Layer 9 of a small transformer language model trained on English Wikipedia (16 layers, counted from 0, width 96).
A neuron's activation on a vector x is SiLU(gate . x) times (in . x), where the dot is the dot product.
The model reads these tokens: "e" "z" "," " the" " U" "ru" "gu" "ay" "an" " Ra" "ul" " Sa" "la" "z" "ar" " and" " the" " Ar" "g" "ent"

The vector x that enters this layer's MLP at each token. A number n stands for n times 0.065.
0 "e": 0 -13 -29 5 38 -17 8 17 9 -3 24 17 -7 24 -14 -15 -20 39 26 -6 29 -2 23 -1 -4 56 24 8 -35 17 13 -31 16 3 14 -2 13 -44 16 2 -39 9 -3 18 -9 -34 46 37 19 -17 22 -14 15 34 -15 -58 -17 -32 -51 3 -49 -7 32 33 42 -34 -11 27 33 -32 -16 -30 32 20 12 45 -13 -47 12 -16 -28 -28 30 1 1 12 30 -29 64 68 -8 26 5 36 17 -4
1 "z": 3 -28 -7 15 8 -20 -23 11 -1 -12 25 22 2 -4 -23 -34 22 11 17 13 11 -3 -12 40 -22 56 -5 37 -1 51 10 -19 4 -41 19 -4 2 -51 -17 15 -52 6 -29 -6 -9 -31 64 39 8 -25 41 -14 18 26 35 -46 -17 -27 -33 34 -18 -27 12 0 21 -32 1 24 4 -43 -32 4 -15 53 -8 11 -46 -24 27 -27 -13 -3 -22 23 0 -13 21 -26 80 39 -38 43 20 32 24 5
2 ",": 16 -19 0 18 23 5 30 59 10 -10 52 19 -17 62 -30 -22 41 -19 -8 -32 42 -20 -31 -1 -10 25 19 -31 -23 23 -8 -45 47 -45 12 -1 39 -68 0 1 -43 23 14 1 -25 -1 -3 6 11 4 5 -33 40 5 4 -58 9 -41 -16 -13 -82 -5 30 12 5 -33 -22 0 -16 6 -13 5 -25 44 1 6 3 -1 12 27 -16 -17 -2 30 12 -5 18 -39 23 57 9 -2 19 13 11 6
3 " the": -17 25 9 0 5 -1 -6 5 -23 -18 14 -11 -6 20 -8 -44 -25 6 -16 8 17 41 -7 -18 -56 -6 1 -4 -55 2 -34 -66 57 -10 11 3 16 -36 -17 -3 3 25 5 49 -28 13 6 13 9 3 -4 8 12 -20 -5 -74 -43 -28 -28 14 -56 -4 37 25 16 -8 -15 -27 3 -4 23 -23 -34 68 20 14 -6 -13 9 -17 -15 -27 9 16 -13 1 16 -9 86 50 -12 50 67 -11 -10 6
4 " U": 31 -7 -6 26 70 34 2 -7 -26 -19 -19 -37 11 44 -34 -17 -55 4 -7 -4 7 39 17 -1 -19 48 43 -10 -14 38 -21 -4 -7 -7 24 -5 2 49 -34 9 -27 -54 -36 -20 -12 4 -9 2 -19 8 -7 10 -3 -6 17 -37 -33 -37 14 7 -59 -29 64 21 35 -6 -18 -3 11 18 22 -16 -33 16 -31 22 10 -4 24 -41 -21 13 15 3 -22 -55 3 -57 39 56 -6 0 6 13 31 20
5 "ru": 25 23 30 16 38 6 2 -9 -24 -23 7 -60 0 -11 -17 14 -5 27 54 10 16 29 -34 16 -8 18 46 32 -35 14 -66 14 3 25 21 43 13 1 16 -13 -37 -58 -23 18 -24 63 14 -38 -51 17 15 16 -44 25 6 -27 -7 -33 -13 16 -10 5 -9 -21 0 17 -7 30 -12 -31 -42 -12 -9 -13 25 -26 12 32 53 -6 29 -15 3 19 -4 -49 62 -48 5 33 25 -23 -16 4 15 -19
6 "gu": 37 -10 -14 -19 11 -41 4 40 -19 6 35 -13 30 37 0 15 12 -27 35 29 12 23 -10 33 -10 28 47 43 -11 41 3 43 -21 -4 10 60 -22 -4 0 -27 36 -40 -1 -47 55 -31 21 -9 -27 43 -11 -4 8 -6 1 -14 -21 -20 5 -21 -26 -7 -38 15 11 45 -12 42 5 18 -49 -17 -59 13 37 -40 -27 28 35 -5 12 21 -5 7 -13 -37 17 -53 37 25 25 -26 14 18 -63 -12
7 "ay": -15 -22 0 -5 25 9 4 2 -6 -6 25 30 -52 31 -40 38 28 17 -15 -18 -3 59 10 18 -42 -16 85 -12 -18 25 7 -24 -6 2 1 36 19 8 15 0 -28 -16 0 41 48 -12 7 -12 27 32 26 -25 28 3 18 -27 -7 -11 -38 -9 -25 -8 -16 -16 4 40 -19 61 -3 25 -69 -31 -7 60 51 -16 -2 33 18 19 3 39 41 29 -10 -17 26 -43 62 32 -19 36 21 32 0 -14
8 "an": -12 -4 -21 10 10 -5 3 7 19 -8 55 9 -42 66 9 19 -37 -4 1 -8 -9 13 -3 6 -48 22 66 28 -20 13 -22 -37 12 -18 25 -3 -25 -2 -21 -16 -46 -14 -17 -9 1 -34 7 -32 6 -6 39 -6 -18 17 23 -26 7 -22 -42 -17 -39 9 -22 -8 32 25 14 -7 7 24 -81 -28 -32 59 46 -24 7 4 33 1 -51 -20 -3 21 -14 -32 18 -2 77 13 -6 48 22 30 35 -20
9 " Ra": 23 -3 25 9 53 16 -1 -13 -31 -2 28 -26 -24 43 29 -53 -46 14 38 23 -59 12 -6 7 -34 15 48 -8 -7 64 4 -30 8 -13 37 49 6 -11 -63 -1 -34 -23 -22 -19 -14 -17 3 1 -19 1 31 -24 -9 13 -12 -37 -30 -51 -21 -8 -49 20 -13 4 22 -9 -2 19 20 12 -1 -41 -29 61 -8 -1 -9 17 36 -18 -39 25 -12 49 9 -27 7 -35 27 32 -11 16 4 -11 33 -14
10 "ul": -1 -31 9 -29 40 7 20 -36 -45 -17 -9 -17 -31 52 -13 -3 41 4 13 -14 -44 26 -35 -31 10 5 19 -8 -37 -9 14 7 4 1 28 37 -2 9 -2 29 -14 -3 -44 24 -33 -17 14 13 23 58 23 -8 17 -13 -17 -21 6 -46 -12 22 -10 -13 27 -18 12 -46 -13 47 0 -17 -52 -13 -42 9 20 -49 -23 62 66 -18 10 10 -14 27 -1 20 25 -55 43 32 -24 57 -16 24 8 -2
11 " Sa": 11 -6 15 -10 29 40 66 -7 -6 -2 52 -8 12 58 12 -42 16 -8 32 -31 0 28 8 -7 -23 -4 13 28 -20 41 -5 -1 20 -19 29 17 18 -14 -33 6 -26 -27 -25 -5 7 -31 -10 -13 -18 3 56 -29 18 20 1 1 -29 -33 -8 12 -81 -15 24 -5 12 6 -18 37 37 -2 0 -36 1 36 -12 5 -36 9 47 -17 -11 30 -19 33 12 -41 9 -72 20 41 -9 55 -16 47 24 -23
12 "la": 10 -18 -1 -24 48 -11 -7 -17 -30 4 10 -18 -29 5 35 -42 10 45 43 -29 0 15 23 13 -54 8 13 9 1 -22 -19 12 56 -12 10 -12 -3 8 -28 43 -66 -11 -42 37 -43 -39 38 -1 -19 10 2 -18 14 6 -13 -49 -26 -28 -13 -23 -2 -8 6 -16 5 -4 -14 77 12 -26 -16 -39 -36 15 -7 -22 -31 28 55 14 -30 -10 -28 7 -1 -9 12 -94 32 20 -14 -29 9 16 21 -2
13 "z": -14 -19 59 -25 6 -18 55 25 -31 -1 34 21 -15 7 -21 -17 20 10 -2 -33 -26 -27 -42 36 -5 24 3 29 2 5 11 -19 -14 -35 13 14 -30 -4 -20 24 -20 -19 -24 -22 -23 -25 63 9 -16 20 8 -11 -6 -3 44 -37 -9 -24 -39 21 10 -28 -31 -15 4 1 -24 47 19 -3 -39 -14 -25 59 12 -39 -38 25 35 -9 -20 18 -20 30 12 5 29 -56 65 2 -33 18 19 59 36 60
14 "ar": -9 -4 -27 8 0 -9 34 32 -3 -9 21 4 -44 47 -31 24 7 -35 -10 -47 -38 2 32 -19 -29 21 36 -12 -27 -5 31 2 -26 -17 -1 11 2 -16 25 24 -60 -31 -8 -4 -58 -34 20 -30 11 9 35 -17 14 14 15 -29 8 -34 -14 -23 -64 -13 2 -19 4 6 -19 23 10 -7 -44 -10 -16 43 40 -1 3 41 55 35 -5 38 13 -1 -11 4 9 -41 83 22 -22 20 5 47 36 -7
15 " and": 8 -5 34 20 34 14 11 20 17 -14 48 30 -2 57 -16 -31 28 -24 12 -2 5 26 4 -1 -22 44 14 -37 -67 22 -7 -36 60 -24 40 20 -20 -62 7 -16 -29 23 28 -18 -3 -23 -22 8 -10 9 6 -41 9 -22 16 -15 -27 -10 10 13 -51 43 19 14 10 -6 -28 -7 -26 14 -30 -10 -45 34 5 19 2 10 42 25 -27 -26 -28 28 -1 11 -5 -6 33 42 10 17 56 -28 50 -17
16 " the": -12 29 -1 -3 5 10 -10 1 -32 -19 7 -21 -6 38 5 -41 -14 -6 -19 -1 21 42 -15 -19 -62 -14 -9 -16 -60 -3 -31 -75 59 -8 19 0 7 -41 -18 -1 6 28 -7 23 -20 16 6 10 10 18 -7 8 1 -26 -13 -74 -32 -20 -14 20 -51 15 30 19 15 17 -10 -23 5 -16 -11 -22 -49 52 13 23 -3 -8 23 -23 -25 -12 1 17 -22 -1 22 -9 91 47 -6 37 49 -11 -13 11
17 " Ar": 32 -6 -28 9 23 10 13 -41 -27 -12 4 -25 -19 65 -28 -46 2 -2 17 -4 -26 18 20 -12 -33 22 45 -24 -29 87 -62 12 -13 19 27 15 -4 11 -18 6 -23 -36 -32 -23 4 21 -29 12 -2 11 6 -11 -31 1 9 -17 -1 -20 -20 33 -46 -42 12 14 28 -22 15 11 8 -15 -1 -10 -17 65 -9 10 -32 11 39 -13 -24 9 28 61 -2 -72 0 -27 69 19 -28 23 1 -7 19 13
18 "g": 18 21 -54 -69 27 0 9 -27 -25 -3 6 -37 12 44 13 -34 -12 -5 -6 7 14 -7 5 -10 -43 46 54 -1 1 11 -3 52 -21 -7 7 19 7 -13 12 18 -38 -60 -10 -21 -35 -8 -1 9 -21 17 23 -11 -25 -18 40 -21 -27 -20 25 22 -27 -17 13 12 38 -16 -15 16 31 19 -67 -18 -13 11 -60 -24 -12 2 24 -6 27 -19 -2 -4 -38 -35 23 -20 25 17 50 -34 -21 33 -69 17
19 "ent": 20 44 11 -25 50 -12 -39 33 26 18 15 26 -60 -12 33 -7 1 -18 -10 -9 35 40 -18 -13 0 38 63 36 -20 -3 11 -56 29 -21 -6 21 -19 -23 31 28 -28 -26 -34 21 -1 -33 -14 -35 14 47 -24 21 -28 -29 60 2 -54 -2 -46 37 18 -2 -20 3 -2 5 -15 7 42 -9 -48 2 5 25 21 -38 7 11 34 1 4 -12 60 -19 -25 -7 39 -4 20 23 4 -4 -4 9 43 31

Each question shows the input weights of one neuron of the MLP. A number n stands for n times 0.0069.

n120 gate: 21 -47 8 -2 14 -6 -12 6 8 2 3 36 42 -24 -32 12 4 1 26 24 24 -20 4 4 10 -45 -18 32 -9 -8 23 8 10 -22 -5 1 -4 -9 30 -37 31 -10 -6 -10 15 17 19 -32 -8 11 -20 14 22 3 10 22 2 8 -10 31 -10 3 -20 -39 -8 -24 -12 -16 -26 19 -4 -24 4 11 -32 -9 -1 -22 -3 21 -28 -34 -55 -8 -19 -9 15 32 11 -9 41 14 5 4 9 -17
n120 in: -2 29 -5 -13 2 0 14 -23 8 37 15 21 -20 -24 23 29 4 -37 -4 7 -26 22 -7 19 -6 -35 15 -17 6 -30 33 2 35 19 -14 -8 44 7 12 7 27 -18 37 -11 -19 -14 15 -14 -13 12 14 -3 -43 31 -11 -5 -16 -27 -22 15 12 -22 -14 -2 19 -49 -46 -5 -6 8 -22 2 -11 -4 -15 17 -3 -1 20 -49 -29 6 -7 -20 -18 -8 -3 -16 -40 -19 17 -9 36 6 19 23
On which token does it fire most, and how strongly? 2 ",", at about 0.4

n173 gate: 32 4 26 19 -15 -23 -8 -2 26 -39 -17 7 -40 14 -1 -2 -14 1 -1 -9 9 -8 7 -11 -14 19 -31 11 -11 3 4 10 9 -32 -7 23 3 -22 1 -7 -23 1 -3 -14 74 -1 14 -21 27 -12 1 39 -34 16 -26 9 -4 -23 -6 23 -1 -7 3 8 26 6 6 14 8 16 -6 -4 5 11 7 18 7 12 21 15 -13 52 3 0 -28 32 29 9 7 -16 -2 -16 -13 -14 -6 -6
n173 in: -16 -37 -26 25 3 -15 0 28 -21 12 -6 23 -8 -14 12 22 -35 2 -16 -27 -11 10 -11 -18 -18 -15 19 14 -13 -5 28 -16 28 -7 24 -25 -11 -39 7 -2 28 -13 -8 37 -2 17 -15 27 -9 -23 18 -22 -23 -12 11 -8 13 39 2 -3 1 15 -11 -50 -7 32 -3 -12 -4 -20 0 4 27 -14 -4 -28 16 -5 -5 -46 4 18 -3 1 -15 -17 -6 -40 -10 11 -11 7 -11 44 -8 -12
On which three tokens does it fire most, strongest first? 7 "ay", 8 "an", 19 "ent"

n62 gate: -27 12 6 22 -16 28 20 -2 23 3 40 -20 -8 10 3 7 -22 8 -8 -13 11 -7 -23 -11 13 -27 18 5 11 2 -15 3 1 -12 -23 -6 -26 -16 2 -6 24 13 5 22 2 1 -21 17 11 14 5 3 -13 -2 4 -3 19 10 -7 -26 5 23 35 -41 8 13 -34 36 0 -17 14 -5 46 34 -26 3 36 -21 -24 -9 -12 -36 18 23 14 -9 9 -7 -43 -7 -35 18 -9 -11 -17 7
n62 in: 2 12 -15 -30 -35 3 -15 -9 -9 37 13 13 21 -6 -3 5 -22 -6 10 7 -39 14 -11 26 31 -6 -3 3 8 3 9 -7 -40 24 -6 -9 43 30 -6 -11 -6 -1 -20 -1 29 -15 -18 12 -7 -8 1 -11 -20 -3 -6 -27 -24 28 -29 3 9 13 -9 16 24 3 8 11 12 -20 -12 -34 5 -26 21 -13 -26 -48 -40 -8 -7 32 -15 10 16 -17 -23 -7 -7 13 11 -3 30 -2 -25 6
On which token does it fire most, and how strongly? 15 " and", at about 1.4

n227 gate: -33 24 8 -6 -48 5 -1 -1 -6 -14 -2 2 10 32 -6 46 28 8 -25 -20 -61 10 3 30 16 0 28 1 -7 27 27 15 10 22 -4 17 -17 6 19 18 1 0 22 33 -6 10 24 7 -10 -13 -8 -35 11 -1 -29 1 -8 -12 -39 -2 4 31 38 11 -19 32 4 -30 11 -6 20 34 -9 -50 13 -4 22 -37 4 21 7 -18 -4 -15 -20 -12 22 -14 12 -41 -19 16 -32 3 10 1
n227 in: -21 34 -15 -19 -8 -20 -15 28 17 24 -53 5 -26 -5 -6 13 1 -2 10 34 -23 -6 3 6 35 17 56 18 -3 31 -15 -32 -39 -38 25 18 10 -45 -11 -41 -5 16 -10 -15 14 18 4 21 8 -55 1 -12 23 -15 24 15 -22 31 -3 -54 -24 -17 -4 10 -4 -14 -21 23 18 17 3 39 -3 -8 9 -10 -27 -3 3 1 -35 -4 -6 0 3 -12 -21 -19 -46 48 19 10 -44 -20 7 9
On which two tokens does it fire most, strongest first? 16 " the", 3 " the"

n222 gate: 32 11 14 11 22 -7 7 -17 -7 -13 16 8 11 18 13 -8 -11 -28 -35 35 3 -4 -21 -8 44 -42 -27 -31 -38 8 32 26 2 19 -15 42 8 -26 -1 22 16 13 7 2 46 -14 -23 -2 -2 2 -26 -2 -6 39 -11 -5 -33 9 -14 -6 -33 -21 -1 15 3 -17 6 32 -12 13 16 -1 4 -38 4 14 -24 1 19 21 -1 6 20 -11 11 -4 -3 -15 -6 34 -8 -19 -8 11 20 -15
n222 in: 9 -11 19 -27 -34 16 18 4 -5 8 13 21 -23 -22 15 2 29 9 -9 11 12 1 -20 19 -17 -32 21 -3 -19 28 -19 -24 37 -25 5 -1 28 -12 8 0 -18 -21 -11 -2 10 31 -14 -13 22 11 0 17 14 -22 12 16 2 -11 -15 -3 -13 24 24 -23 -2 -34 -20 -26 39 -17 -7 23 14 25 41 -32 0 -7 -41 -25 28 14 0 -12 3 -11 -15 0 -25 10 11 2 22 -1 -24 -36
On which three tokens does it fire most, strongest first? 2 ",", 11 " Sa", 15 " and"

n69 gate: 8 -3 -8 45 15 -4 3 3 -37 -8 -33 -47 -6 13 -23 -9 7 -15 -8 -1 -4 19 15 17 26 -29 10 -8 6 49 3 16 13 24 -3 19 -5 5 47 -31 9 8 -11 26 -4 8 -30 14 28 18 31 3 0 -8 3 8 2 -9 -47 13 -43 24 -8 -41 -26 21 10 -5 19 11 1 3 10 11 2 -30 -16 29 -7 -16 -18 -29 18 -36 26 35 -58 20 -50 -17 13 2 -1 18 -1 15
n69 in: -1 -28 -7 -3 20 -35 17 5 38 -7 -23 14 -75 24 29 -7 -5 -24 -3 -25 -11 11 6 -10 7 -29 22 -11 -20 -4 6 -3 30 -1 30 14 27 41 19 17 -18 4 14 16 -8 12 14 -1 -32 -62 16 3 -37 -2 6 18 -7 11 20 -13 1 -1 10 -9 -38 -11 -28 -5 50 35 -2 -22 26 6 -6 -7 27 17 14 38 8 5 -11 21 -6 22 -28 -6 -3 -24 49 16 11 -22 10 -21
On which token does it fire most, and how strongly? 7 "ay", at about 2

n0 gate: -42 -11 0 -7 -32 -21 -22 12 37 -12 14 -7 -6 20 2 4 -34 -28 22 -1 -13 -34 -19 13 -17 25 -28 27 -2 -1 42 -19 -44 -16 57 25 6 26 -31 29 -1 -18 3 -22 -1 18 -4 -11 18 4 -4 26 17 -18 7 26 -23 1 16 -18 11 16 -3 16 -4 12 -12 -15 4 -14 25 33 -2 9 4 40 13 -12 -4 35 22 -1 -20 12 14 -21 -20 19 -6 -39 30 -32 -25 9 -9 -2
n0 in: 22 25 -51 -18 3 -2 22 -23 19 19 14 -1 -46 -17 -31 -16 20 41 5 -5 -11 29 -8 17 24 0 8 -8 -8 -19 10 -31 22 -19 -37 5 15 -43 -5 25 8 2 1 23 11 -14 -56 6 7 -7 28 -16 11 -6 -8 26 -25 30 -56 14 -12 -11 14 -10 -3 7 18 39 -19 -1 30 -2 15 35 -14 8 -9 -27 25 2 48 35 5 -38 -17 -28 -12 0 -39 -9 -15 -15 -17 13 19 9
It fires most on token 8 "an"

n150 gate: 17 -17 24 34 -60 6 -4 9 16 -4 54 -7 -29 -55 -4 -10 -14 -6 -13 -1 7 -34 16 -51 16 9 -14 -1 25 -6 24 10 -15 28 6 25 -3 -3 -11 -31 9 5 4 8 31 -24 -18 4 -33 1 22 -16 13 6 -11 -7 4 -12 -36 -9 -18 -24 14 -12 -12 6 -21 -13 0 34 2 -3 -3 -17 16 -5 -9 -7 34 34 1 -1 -12 -25 24 -5 -4 49 -23 -14 28 -3 -10 29 -36 -2
n150 in: -4 -38 43 23 37 -7 -23 -17 -38 4 -21 -13 32 -29 42 -4 13 21 13 -19 1 -24 -26 -26 5 13 -35 -28 33 35 0 4 -9 27 -4 -28 15 1 -14 -6 24 -60 38 -19 -28 6 36 -38 30 16 -18 33 49 27 8 3 29 -50 4 6 9 -21 -7 9 -14 25 -17 -31 33 10 -3 21 -24 13 45 19 -7 -17 -6 -35 -32 8 8 22 -27 -19 -43 -1 -4 -9 2 -16 -4 9 -10 15
On which two tokens does it fire most, strongest first? 15 " and", 8 "an"

n241 gate: -27 -23 24 -6 13 -37 -33 -16 22 -28 -47 3 -30 18 -1 -22 20 18 26 -37 -4 -15 3 25 -15 -28 9 0 4 -33 45 31 -3 -15 4 4 11 39 15 14 -22 -6 3 24 -2 10 -6 -3 -12 -20 -12 11 -6 -27 -1 -7 3 18 -43 9 -3 11 -8 -11 3 25 -14 11 -3 1 30 36 44 25 7 -15 -20 -3 -4 32 30 -31 -12 12 -5 7 -29 3 -53 19 28 -9 4 -7 1 35
n241 in: 51 45 11 1 -1 11 -4 8 19 29 4 -21 19 -1 -9 25 -23 -8 -33 -32 3 28 31 -14 21 10 1 21 -37 -3 -4 -2 10 0 -42 2 -63 -23 -32 -1 -3 60 23 -25 -14 -27 27 15 13 7 10 14 2 -18 -39 37 -25 -9 -8 7 13 32 7 4 -18 1 -29 30 -2 -47 -44 -30 33 18 -23 -16 -28 -15 6 0 -16 26 16 -7 -20 4 -20 3 27 14 15 -26 -6 21 -31 27
On which three tokens does it fire most, strongest first? 12 "la", 19 "ent", 5 "ru"